Layer 2 of a small transformer language model trained on English Wikipedia (8 layers, counted from 0, width 128). Numbers have three digits each and are written without spaces.
A neuron adds its activation times its output weights to the MLP's output. To switch it off is to set its activation to zero at one token and run the rest of the model.

Output weights of the MLP neurons that the questions are about. A number n stands for (n - 500) times 0.00043.
n19: 641625122430571274468597435519475399718249365394495537500495370396451669593642467706541608574547821813394440577623768495933334924631559495446539148175557412458533196595866505764302344115445430459376656435706388191560389536275490505589125583569627599535661699402536406314808583421928420415886471690539455413404379433348552645540227426284333552383444205384431461459505734641484571703395
n57: 385540486539412470721623533665434180596730569415287191762567405653617351609464525694715500275514490353547487527455572711677580365558436570496616495264302591435486534249612408632646478647320614554500491596549616534386460491614518429469755440517684477141387526432685555504642374607212703699523073290491408795616551631163542175523611549336388642542402400326288475222642535610589482710315
n58: 450500563480465512646488373681452492646462366500597748357530299556699711351480553673311488392534228713474520483438431664392245480504540544800331663341596453801553372317529456400530759454781444632297606552504466430314120293735512488572470598416619638330370468409628243650352273381500540524717411369500516496199469401715481504575654481291599404470433587609542437463578492584517784590552
n84: 426471485354265519393816284441562601664653757322429624162520495792692567349746370583395270474605457584657571365413700476544770158328547495505226748844432514605505372369370344505739481708566408592473389420257611697469524495486369658703530768787679446505428557622115624598617254550358614281490477474617424408409491281729636566433764338491184229571306579404284622603408594510298251707500
n93: 929579509561496307710373358379557557591533623567618377783387547253448443550566475661363613593592254697598309583473466562311355539316274356573372547410500410629457660309686369522598663345522674665346282539513529665448474473395389333391369517556274731421595487541428591457595431634537333570625563495212496458683567509555762260605487452363808428160581856454560554744491770564077355354273
n164: 429479571402260517596355369340526556535524580516496277227611509551635612489405528601594385587114563839395691445819385270346454673272453666580479309516672559527701310634509496547486246398513610434447918300401552483291625430467696603453441334712661660448277356196412469500423449694381530517518377537668555703558273561334472663572707358609517336468659395479566313372776462786368474643577
n177: 512598395541647500420420329356349728572685422377458253294492740459493767640416617500296469531780627331380485497608428744581399467489514444581607680408608540128541529760450537564424504492627411442689529358594630493795549550608350246489472716370393566322311537411554496599475493512588466459333550431396410620332500539610235353290496576585743442488545611536584500496589451402376398565515
n181: 723731411292786589421246481614451346444527534547641474477456540455654626464325384464360538390630546613509512688378429487462359638533500545500444421485811476452406496371609233938531331320512425723375484324740538281462248326441613322688408400435567504434605288313542337262376565678566710537596614683719488357346536133448574561412504568411544496522527351460426624568721545685832517634447
n231: 484670684523392619625296402580667485435403673594581618386810611538455492707523482683410523535298645326641530604527551488488468418458431395385600307564438703504413372611419432308472454500684671527292574451606429427556454593301573290346407695594542316606550444621322409437418437212359545508648648615567413621400343229520432412389336413618685351440742507584367868543512331409335580531730
n238: 766479673475572328384597706436479179325496391528570434473383514678657733652644618114266384546408420484393517334526484296470572245395424496627758536524396623416372444286547496429692853813583316727424431483332406617334429470416376416450491663579768275290663554349654631553555488655598412609673304595537538589542520414531560578452504488713545539732756558565532304535504496347602340220404
n282: 522445496386739596441627378529389242574500655573449509426206357639576709259565367631418474445348371433586593591452545742307646450427543466462325332580374562661686389629945653572486521487792555452245608547491627504429487461358587714559368893496370522453407428553439500300403418540350329329581671906563517574477533561496435746523547343529333262232169337303646452548697737327446590612568
n308: 602508669622632516613595602414656348314465713488322410496874403419621420478508392719721626625895422596556593440563359537428141536685485455420336530646496592642286338558691577382452463653484478375302500622402473318432525185484454698488456623411624521496422322327420692460481417798535344267535410602436732536429228295414593439467719594412432635509602540299542450454272662359747504231492
n334: 479612624504511750492423408336516291417391550458363641544457634374653443373593485524416488518279020379373772620435439472590619378364793433566519780388668640299461607489617318322445580446520791732231640587468522350551560566397658588705589589496508516564462658373402550706624603664381596628445694586379417554583592361238314374415576302457539286521474606485589331327509369508766572435290
n414: 538562511402694532613447442619515555424711500399537614384437599533647751290618441452369669497316631347457500400511409670436410557419245445464400613503573539508420514742267616609449632523464198731576682395548483574335295466340355654482586582435578617504355619541358416689600325685617445441616234449410384518497514481340521575726625470468203477523503443507324410387539674565415717641435
n421: 385606267158570482515798462570574639764417428522432481433525659427591691545533465605306415423543443450353573468462835607538771269366475454356653485362570545670696291360435583445387347500532455284277388555246440380381565566746528356601721567486252629542522336609566500455409797077461661237364280590459660366496602830519798350631899198523473581176517563749476418467297386851637588617477
n481: 371601656768373509446350385364211352521344743460696423701460698418717340524876582355298646555745479455422586468486171905396353495321379436226554544504351383423680332426258313623515482772422579617435312737206530575466472524474575606646569580604444096666591773613570261383457424495235578753481456699450673535479602580447583713370343716513635638402411428540465259666648149380500468653432

Each question names a token from some text and the token that comes next. It shows the activations a of the neurons there, in the order above. A number n stands for (n - 500) times 0.0012.

Then comes g, the gradient of the next token's log-probability with respect to the MLP's output, scaled to length 1. A neuron's effect is roughly proportional to its activation times (output weights . g). A number n stands for (n - 500) times 0.00073.

"ph", then "an"
a: 382396430371508781488493618366427446358457425360
g: 672189684482560651719338527336634508539442551509412677414662482585546593508516758713297460522454477542529506239646368531730526542604499546454272316511631417505591469336511354490638383695535387393372415463592527503568438629424270468484469558665410657528470379330328479331569509739346417605440565665518397599274478632581454584551326580429433667706556366418451392480684564463470653372191
Which neuron, switched off, lowers the next token's probability most? n164

" the", then " phrase"
a: 383358399364359555453400815372410479369359443358
g: 510759262477442504564632458654470628600424499482399280532513397360387330542405526198620599574433568545716571760471470482411567486517504530338513543419211773548427390751521460502481755340412434814605665401329457435542559238487494599349470589267670517487561597435355510567461377266523598552580715329623468464538607511464565577263572453442655415440525656505617536406450440418402379643692
Which neuron, switched off, lowers the next token's probability most? n231

"s", then " was"
a: 371424364371461417571485405372411832360416496394
g: 571561660551296701543537471184450582614466472345693492549506652335454483349520378593534528422304531422627480470659517414522543718545574677521428267322682534361778476716428656415512450305654459322337416507549542484485739389423530485413363401389429578737477486652301672370352639395642523521485632670534468452524302488620561275534723339626451657330480557454446585539427308374366594473711
Which neuron, switched off, lowers the next token's probability most? n238

" Char", then "ity"
a: 405367359374367583374361474368515447371487500359
g: 442283674541513511569433261552422647568462299669420287522645657609388504633564486579508386341343488512407553373683597602600497584572633222301386690364634332515400391510491324427397407584394480392608507615454392613552392720494443617227532418670464340589708406481539750499523362878594351321484510671422647491524385717500673544355584604460495474476363553453368583516662509390392510473695
Which two neurons, each switched off alone, lower its probability most, in order? n181, n58

" by", then " writing"
a: 374382453359360516400413388402591547358412439362
g: 303426310487415652479525592480370563585481488514624392307499254394548377519570539447667384445500570484501682696494539367456456412187469419286638397235226377769591449645555628581326491365972683613497608226445570576517496450542501773578567681518596597547651553437369685443472510361365543460570540479381476516510645500341529620460562658418513392357472718458563473508578541623486401484396
Which neuron, switched off, lowers the next token's probability most? n282

" Ren", then "é"
a: 398359422937364586462361593363359748361361422370
g: 515680432576443524439516273616411626382344361647609305586492504437559494497476498252658578483554586651758407712734532473410400431405490367388645732416116527576436341573616440533323670369572427858523371481477490469434539498588575596550402422523785382459470452631558625430574497444498607403438493409434551432707389413569384657343754536409485271337342562535541465455360382562392528708725
Which neuron, switched off, lowers the next token's probability most? n84

" developed", then " rapid"
a: 358366422377380360377358360377367387369566397368
g: 509501860531560635484497466308529231529488561507453562413710561616559580565720511667326413532375465485288330294528460456607529387442605511419403538639724290541584639540519666553562173591643419213352289671491566618439432533662306506509694609551518707479216561469546550411609622532525577427462172468448425400472259454719534624542498636611432615539555465379296419495479475449423527463485
Which neuron, switched off, raises the next token's probability most? n84

" ", then "1"
a: 362368360359386451390479371358421422362400408372
g: 681603502490439464324550479611567242297772338754471638679397495267437450597278377667594466580380583263350505413255491579537540483591298426465524432455520708623549606452338527551512621539561457587656486727657318407461505555499609494649451477435444460543588611424399366527486388359744432320575386335481537580627753312502384412707606622537547380270594472397647386430485340590420647654686
Which neuron, switched off, lowers the next token's probability most? n84

"ris", then " Hart"
a: 465380420387392471543688379392459447411447553384
g: 430493401424562507292621605497537665443539401658594580467456427533470408664567529424651511268605418446708539726680544532500502454379254687534398491531242549551365715816473428489501520487559421758490408560455422408243666315298536621523494468406446500450591654459448520319507313386559449496346582346582575575678421645386393358575555538367553386438473855331605454457308324448515592670840
Which neuron, switched off, raises the next token's probability most? n181

"s", then ","
a: 361426366361489440515481411360396862369387464381
g: 428718351458426548556492494691437496376387616464636448477389444323562563401488392281675511451478597671701612681549396508473306358537462634558508565432405655706410466628526700459379745536404408774508302323618418281648475250609381411524521516255770252589515412261505640436561467311612710601384488538490609437482431332483575620510492494554583569568421434430642645492377484422674308755388
Which neuron, switched off, lowers the next token's probability most? n308

" were", then " five"
a: 449364391361403573397628365379392680361368377359
g: 582453614486513452322421555560602326446734250479415613778667554394608581284394571465443584535549392597211516411502551543246374450491437610663631646447576490285435705503326451335580448645383391354548241612453342618398598377501631351613444784475451450475504396445559339517402619433606500520546461670536510366577646536654457493693335532509352499416429507421679674342476759615741657296560
Which neuron, switched off, lowers the next token's probability most? n84

"ber", then "ation"
a: 381393385427441480441443461364363508401417431364
g: 316356581431471539554735482546612440414413464666508373649397376518266654440788507321632481480255551587632367323394502641326527761590654347470531502487467298543542467464491368451606342532474381539442377463504517431607385380555627538478612440538567545349429410571464683834618613432453728210676362497649709446622574643502771541339450505420311583578498286513220573569583420427437540641495
Which neuron, switched off, raises the next token's probability most? n57

" American", then " context"
a: 462510625380499394424694374394653566358851389358
g: 540215804524560661653400519426527484479594510483555539319609559423535633516459546746312436413255457522436508140324553562619445703655433408463227474364702441530493550306561404571593289625527523133512417611540445644532292604518383379610503593614406592587583387547503475576493440619214333485657513716437445659423513599470571376567429378488511671622594385611375501477750653495487529401484
Which neuron, switched off, lowers the next token's probability most? n414

" For", then "go"
a: 358471403359358768414420391364405359360397620385
g: 637301459448385685353538462297328453628381630495237436522676640497682533342523355584575437516453492376508495391638549476354687578456540540560601435509625383646390621432143467327653613466339629334464361493542787507586437477515517452530460677397431751750676431418504416449632408583467599545440397469436664511449544524664293227412551526483701513581251319460505511448531706483398810616572
Which two neurons, each switched off alone, lower its probability most, in order? n238, n19

"und", then "ing"
a: 361361360400549464521493433366442359379406722377
g: 739532528613585124584576411442794502497465237425361676367283396489415447463563566513694513475496378490596487602720583452367240546613647522306696393344311488655372493483441593513659500306489399545406518590679433577466454552422495517355399607471609473389424444397454592671390628424554403298548404358676639502513534651456576622724678305577409452688805510363503612526416340519417466690434
Which neuron, switched off, lowers the next token's probability most? n481

" that", then " her"
a: 373364378359388425500436514359359388358374378358
g: 673328648629501451490533514442268553364498517284506610546511643624461660481675411793265393365595478514405462354608672577572320507599653458561403587400766219496297449392229549482693209371411643275628348620399513548476520634398312400619565581629423398499483514413519249595545681608478521568556511493457545349392579702465531519414427609542692718688550428391430474427569498659487614393365
Which neuron, switched off, lowers the next token's probability most? n282

" ", then "cott"
a: 372375359359401415385464370359390395379388410393
g: 465455502558611521498659716455660539591593563466529582660430698678320400331517566696357262465376702449411509321383502413533318425493494433310488466481806283412418627435335331448723416503534559186583406717501652708553630476625510253855568511480299592452389459384266312475532395552580425472466529543634521508506417531325514485536518525528391417605514610645612364542655565311549689388577
Which neuron, switched off, lowers the next token's probability most? n19

"firm", then "ary"
a: 373367359588385659994407503358365396367363537361
g: 527331675445579469453432404330388401463529610427369537539542592590632546502458598877344520413412453443299455182482727606697646595507444578508380515398747320341462426314329480420554299694646600285522548682611503593588263735562516442617520532509368489702373472459513402584521439677399428565448465738546409361387446481575450599423319486648383693543713404538404647450697541518518629322318
Which neuron, switched off, lowers the next token's probability most? n177

"re", then "z"
a: 359368435369475567495365379379422399502571421376
g: 566296719518442514487497427424510263525668555436511604362507520645430649360462644724324535368485486582404454141567527578716595425483521481460349497418750367503472655433426495680622362688593498330537402508604465564436544736429277509611669483668269503511260326568397380625569653555420456468497497639547455554490413535588400363491444451604418636683679521774205301431499617639492590349258
Which neuron, switched off, raises the next token's probability most? n84

" been", then " donated"
a: 359365367437405358370381360364358386411370381411
g: 363487326639569348549462612652555586500380477503551549586429386648520541378353341420815447410468330562556625805401418534459609559562562562438717341708361543338560432722540397372472602571240407609621596386293516282455663485621465663344418378431523484479378487383794541294550468537617437497366566412552486339529443367492446580234817626528490395386652651572662619394537241492633545588512
Which neuron, switched off, lowers the next token's probability most? n93

" first", then " large"
a: 358358373380420365446429387399360383363501405369
g: 680261803365494591732308439399544303515647507531539448534522559368523537470362585770293427510395438445312488239457268589525462451667527562563581390531678292342545633487545628505511413710460588144539223579486649563479300389611468492604670383476527639601564464613585422566508648500227511393596353598511595551418439425706559618643410545444479608403519656530352432341677627495405515352588
Which neuron, switched off, lowers the next token's probability most? n19

"s", then " the"
a: 374439360361472398570487400367373943360386490388
g: 537641459549480361459447566566469687330410360724382364707304590600590354604598423396691543556363612396356272742427641564457427560486594501611517344451362606423382283517602728658485609546362381640778591516419522406530688301208569610440589477259531432422592500344652303604524377493656717510458305480531488513468495467603458631538604345418584516365278635566522571476390468547453254736620
Which neuron, switched off, raises the next token's probability most? n308

"ino", then "\n"
a: 428407713366517518433681547394565409392511466364
g: 381603644598494373368400564510481507646322480642506574665445409540442398524516632801571508650680471419477542458656642526495784331480651410576417586702629519442570392474541273506401527576365340340310594335685682212283545497480556418755442325379488525423723336633571589349526495694322489690481506605582372613397493370560336565405621587156465462315482406476457482505562494595412294542661
Which neuron, switched off, lowers the next token's probability most? n181

" ", then "ens"
a: 367376358361364493396468388358403412369390413375
g: 555276552676632598654473456218774498477374661614369612562554497598355595587507625740152468404532667532394230538358510560603504670581492524383300452544451365515578468608388652588551455371586391277603374625509547523632197569324442450429545479652608541432468403570275318333508594680414506456590409473518474427513486768587706543597548452620519646565371196498312541446441430539627518549361
Which neuron, switched off, lowers the next token's probability most? n334

"s", then " friend"
a: 376390365367399406525571430361399899361385560387
g: 311388755587635762616476412296399524587355577508694569500587385505540626652475463683330397445338329387386462460489355579514632516487316550284364493528719489355599393369753663651498357690563552547588334558521476528450408720438562707513419532610519504396582416355412515496339791518319394388517413641254620618435524514444312361491303544447663673599524438583593351563486806384555525440367
Which neuron, switched off, lowers the next token's probability most? n308

" Elizabeth", then " Ann"
a: 409362448359436435445380468377454594361467359510
g: 485410686578667538711482557411374554510502561574582505356607564415533510435400502660181536451418291685557320347611567464647499639607465526656333530516757424263588565422397391636542399604472364462423561649490555612467304443339414291666590494716607476575497542398545191638550596496540548395551522671372471388383565334629318278479214609494591827504507557458303530576646586367540555544222
Which neuron, switched off, raises the next token's probability most? n181

"pi", then "ly"
a: 427360441366442695469538385369362456364461557360
g: 359475374543537595453477621650294506822454606439335371498431740384667481685402534607507468469455635490501615396651530438558649546460474274658449401391374643543475629541481613648561335526705608659525197608388700366465568597492587448356694459547566316501546314391517428260518506662496506385513446627304695364495544584425661208604671230350693417557354585471350373556340633461355538504488
Which neuron, switched off, raises the next token's probability most? n57

" The", then " S"
a: 366359420445359447425445674426467495362459359374
g: 472663230505534310373541470721430661650387446552530435508445417555535476486385496292576557555678439485641473768503449503401434346532452513636632440558081750466604419673502574520405679253391460833510683370539393362457584330408535620493416498356668533517477563318506528568459368269715604524364582380657556560626470503417431587310541443516510402454373695469691490388305358627590606710529
Which neuron, switched off, raises the next token's probability most? n19

"o", then " Gu"
a: 407358528359620522375487369389435410553646383359
g: 610464425630483713605462578581159464542528496716592320379660449457538369537512697330406428330478312731696604520584368648560439476461236444500488601396374490369505680556504473644558637563382497771534535602440344512185427455249569571450514618496557522567468474488543313639449221499535473364431571636492561425535665508643414605264454653464431515549562816506631446639491463223417385657329
Which neuron, switched off, lowers the next token's probability most? n421

"ab", then "s"
a: 359374439381547478507772443373361461359431446361
g: 590485425392367484454535469632578560625246570349419542436569562503486520486527187625385516559626182715629656642362439232489465484306541622641546599404710476544745449428607476704599549364556528407505486496495405355495473656460487437498530329491328578717567496555321579473615512367414722508524505285591642271432786352501463239542439549607603595536665341621543501546418389530526752300246
Which neuron, switched off, lowers the next token's probability most? n181

"ang", then "ry"
a: 406376370363393455523820380433382466373398689361
g: 543297733369511506315358396406416373465552680474627622442699453471490654480466719614355458505427516552311383235461615525540391480637417609602291462601606425534767542481617577339661257623512595288555326556465516434511556818483547462498481483572310513502668432578652537579449590696324491529568539606320500456261495531696311306607445326397600561420360323602497544576760679479454635450259
Which neuron, switched off, raises the next token's probability most? n282

",", then " in"
a: 359376465360496484433363381384482459380457532406
g: 459485300406716423423440570279458676402600311459471631630297557415482497519505447345581661438596567510572470792477459485223559484305404385419343305630476813504406553559756481304634549463477681387564400537266534353460623416540526378476474416456569486519462450559311392473664526541454380281548577498388672527417607479385566652402669496568458422381733629678319558771624638725456685398677
Which neuron, switched off, lowers the next token's probability most? n57

"ge", then " of"
a: 411401558398842572487364374405546370455650396358
g: 493480501549674583476415490536517778553636267715457529495344441343557358564368576363630604529398359434408467564532544553560502344408370328739337469475314518352450541405593568291639476408428549625606279780306653428492376501357600671526346432511433425540604384521298609649747398451420561407363338523649673481523595721585396276689548596428630499186459642700436507444554650604515611701400
Which neuron, switched off, lowers the next token's probability most? n93

" field", then "."
a: 413361509391406446485374377402596358536455366403
g: 718163391418483558538554489222460648332673428381399426451348533592681391618450539660569510517262555512391621239314393613628258566568535461307569416559671575536417372476601472408251243434458522254479324530554598631725401463507683453558488489541496578461571473445820628469607641510526638594695632493402513656611441548363330480590376460513498469372369472697688599610497629362583643483447
Which neuron, switched off, lowers the next token's probability most? n84

" of", then " Buffalo"
a: 362360595361363599587398406359470534407406364366
g: 577556192434401510426683617740529608512384459599556758429430375413293324578588485150813611595458625694596475715549547522347468445311315559503730617470399645729388566620430433485392702446546380602499464232599615303290599489440516596449524546627430526475562473432505399325641453191543581566509483491443506447601313422579462433619606527591429471450407596523693542429321279428488605546529
Which neuron, switched off, lowers the next token's probability most? n57

"gen", then "u"
a: 384370361420422495395444373359371541363409380383
g: 334453558638585486597589282478522618394515362368725513776363411501416418414653525282608653722635537545621498596402436420389541577294574277725392732564224587402628640493687443604541447606428472677558409480396364350432432568367544429714557783463631435531336316579441465505399397479542393539678590708626491713456333523480455567416549389371431500622354516720307475467357295517434558571309
Which neuron, switched off, raises the next token's probability most? n481

" De", then "S"
a: 375573436368366542368404382363460450401478493358
g: 656469497602560614521352371519459568608423381444655665568528456662567795273342492531466517321252459505319183451679522600596413561402348518425381514364624517446589449518508289591403380309697215328415703392688476437458405575628524403656536497562386639611524581512842336488637644556534446553479346582494599416316206446602482563604397613641482646528408497496586759270498520543495589557461
Which neuron, switched off, lowers the next token's probability most? n84

" pop", then "ula"
a: 367364492362417419372465366388368377358625377359
g: 570524456323488481555460490299735381565473399642342392547353462617326423680610623514715535663384540488296507653554425697496370443589584474546502577852520526424409293465422607320456583620374459413348367616640274585332495361555498660358382627422633339347352532448428633658612411528402468521767352336635529670815678474417342582737523565494344527415424508604515633471481412355558339495661
Which neuron, switched off, lowers the next token's probability most? n421

")", then " on"
a: 391358594372360446396365514358379393465421613417
g: 527530168316507639616522386284254574463556457416414542559475537546550523552780428505556487340569455518496485589453421305278330516344449541495414428348687564343193547602588634588524550403654779393673237663226459557615565557327400563546650527399550451640473646456373408441436327511388555450568606510243585381438409504462376677556514482681449603670659661640542542653583737689578461427550
Which neuron, switched off, lowers the next token's probability most? n57

" its", then " own"
a: 368425449484407545583479469359372359394407359361
g: 609675402403629518542656436373657316386389505497366426380299563452551384394428179384709446322320493560566462697528498659484626357387403517419529606467384737664428411587543572399558517464325543604606599527724591588346568281494719719600588494436575375569578504455417542357339348297461376429412327646685509599559603531379636463365414529602649353671366496448651777560620346476730337664509
Which neuron, switched off, raises the next token's probability most? n282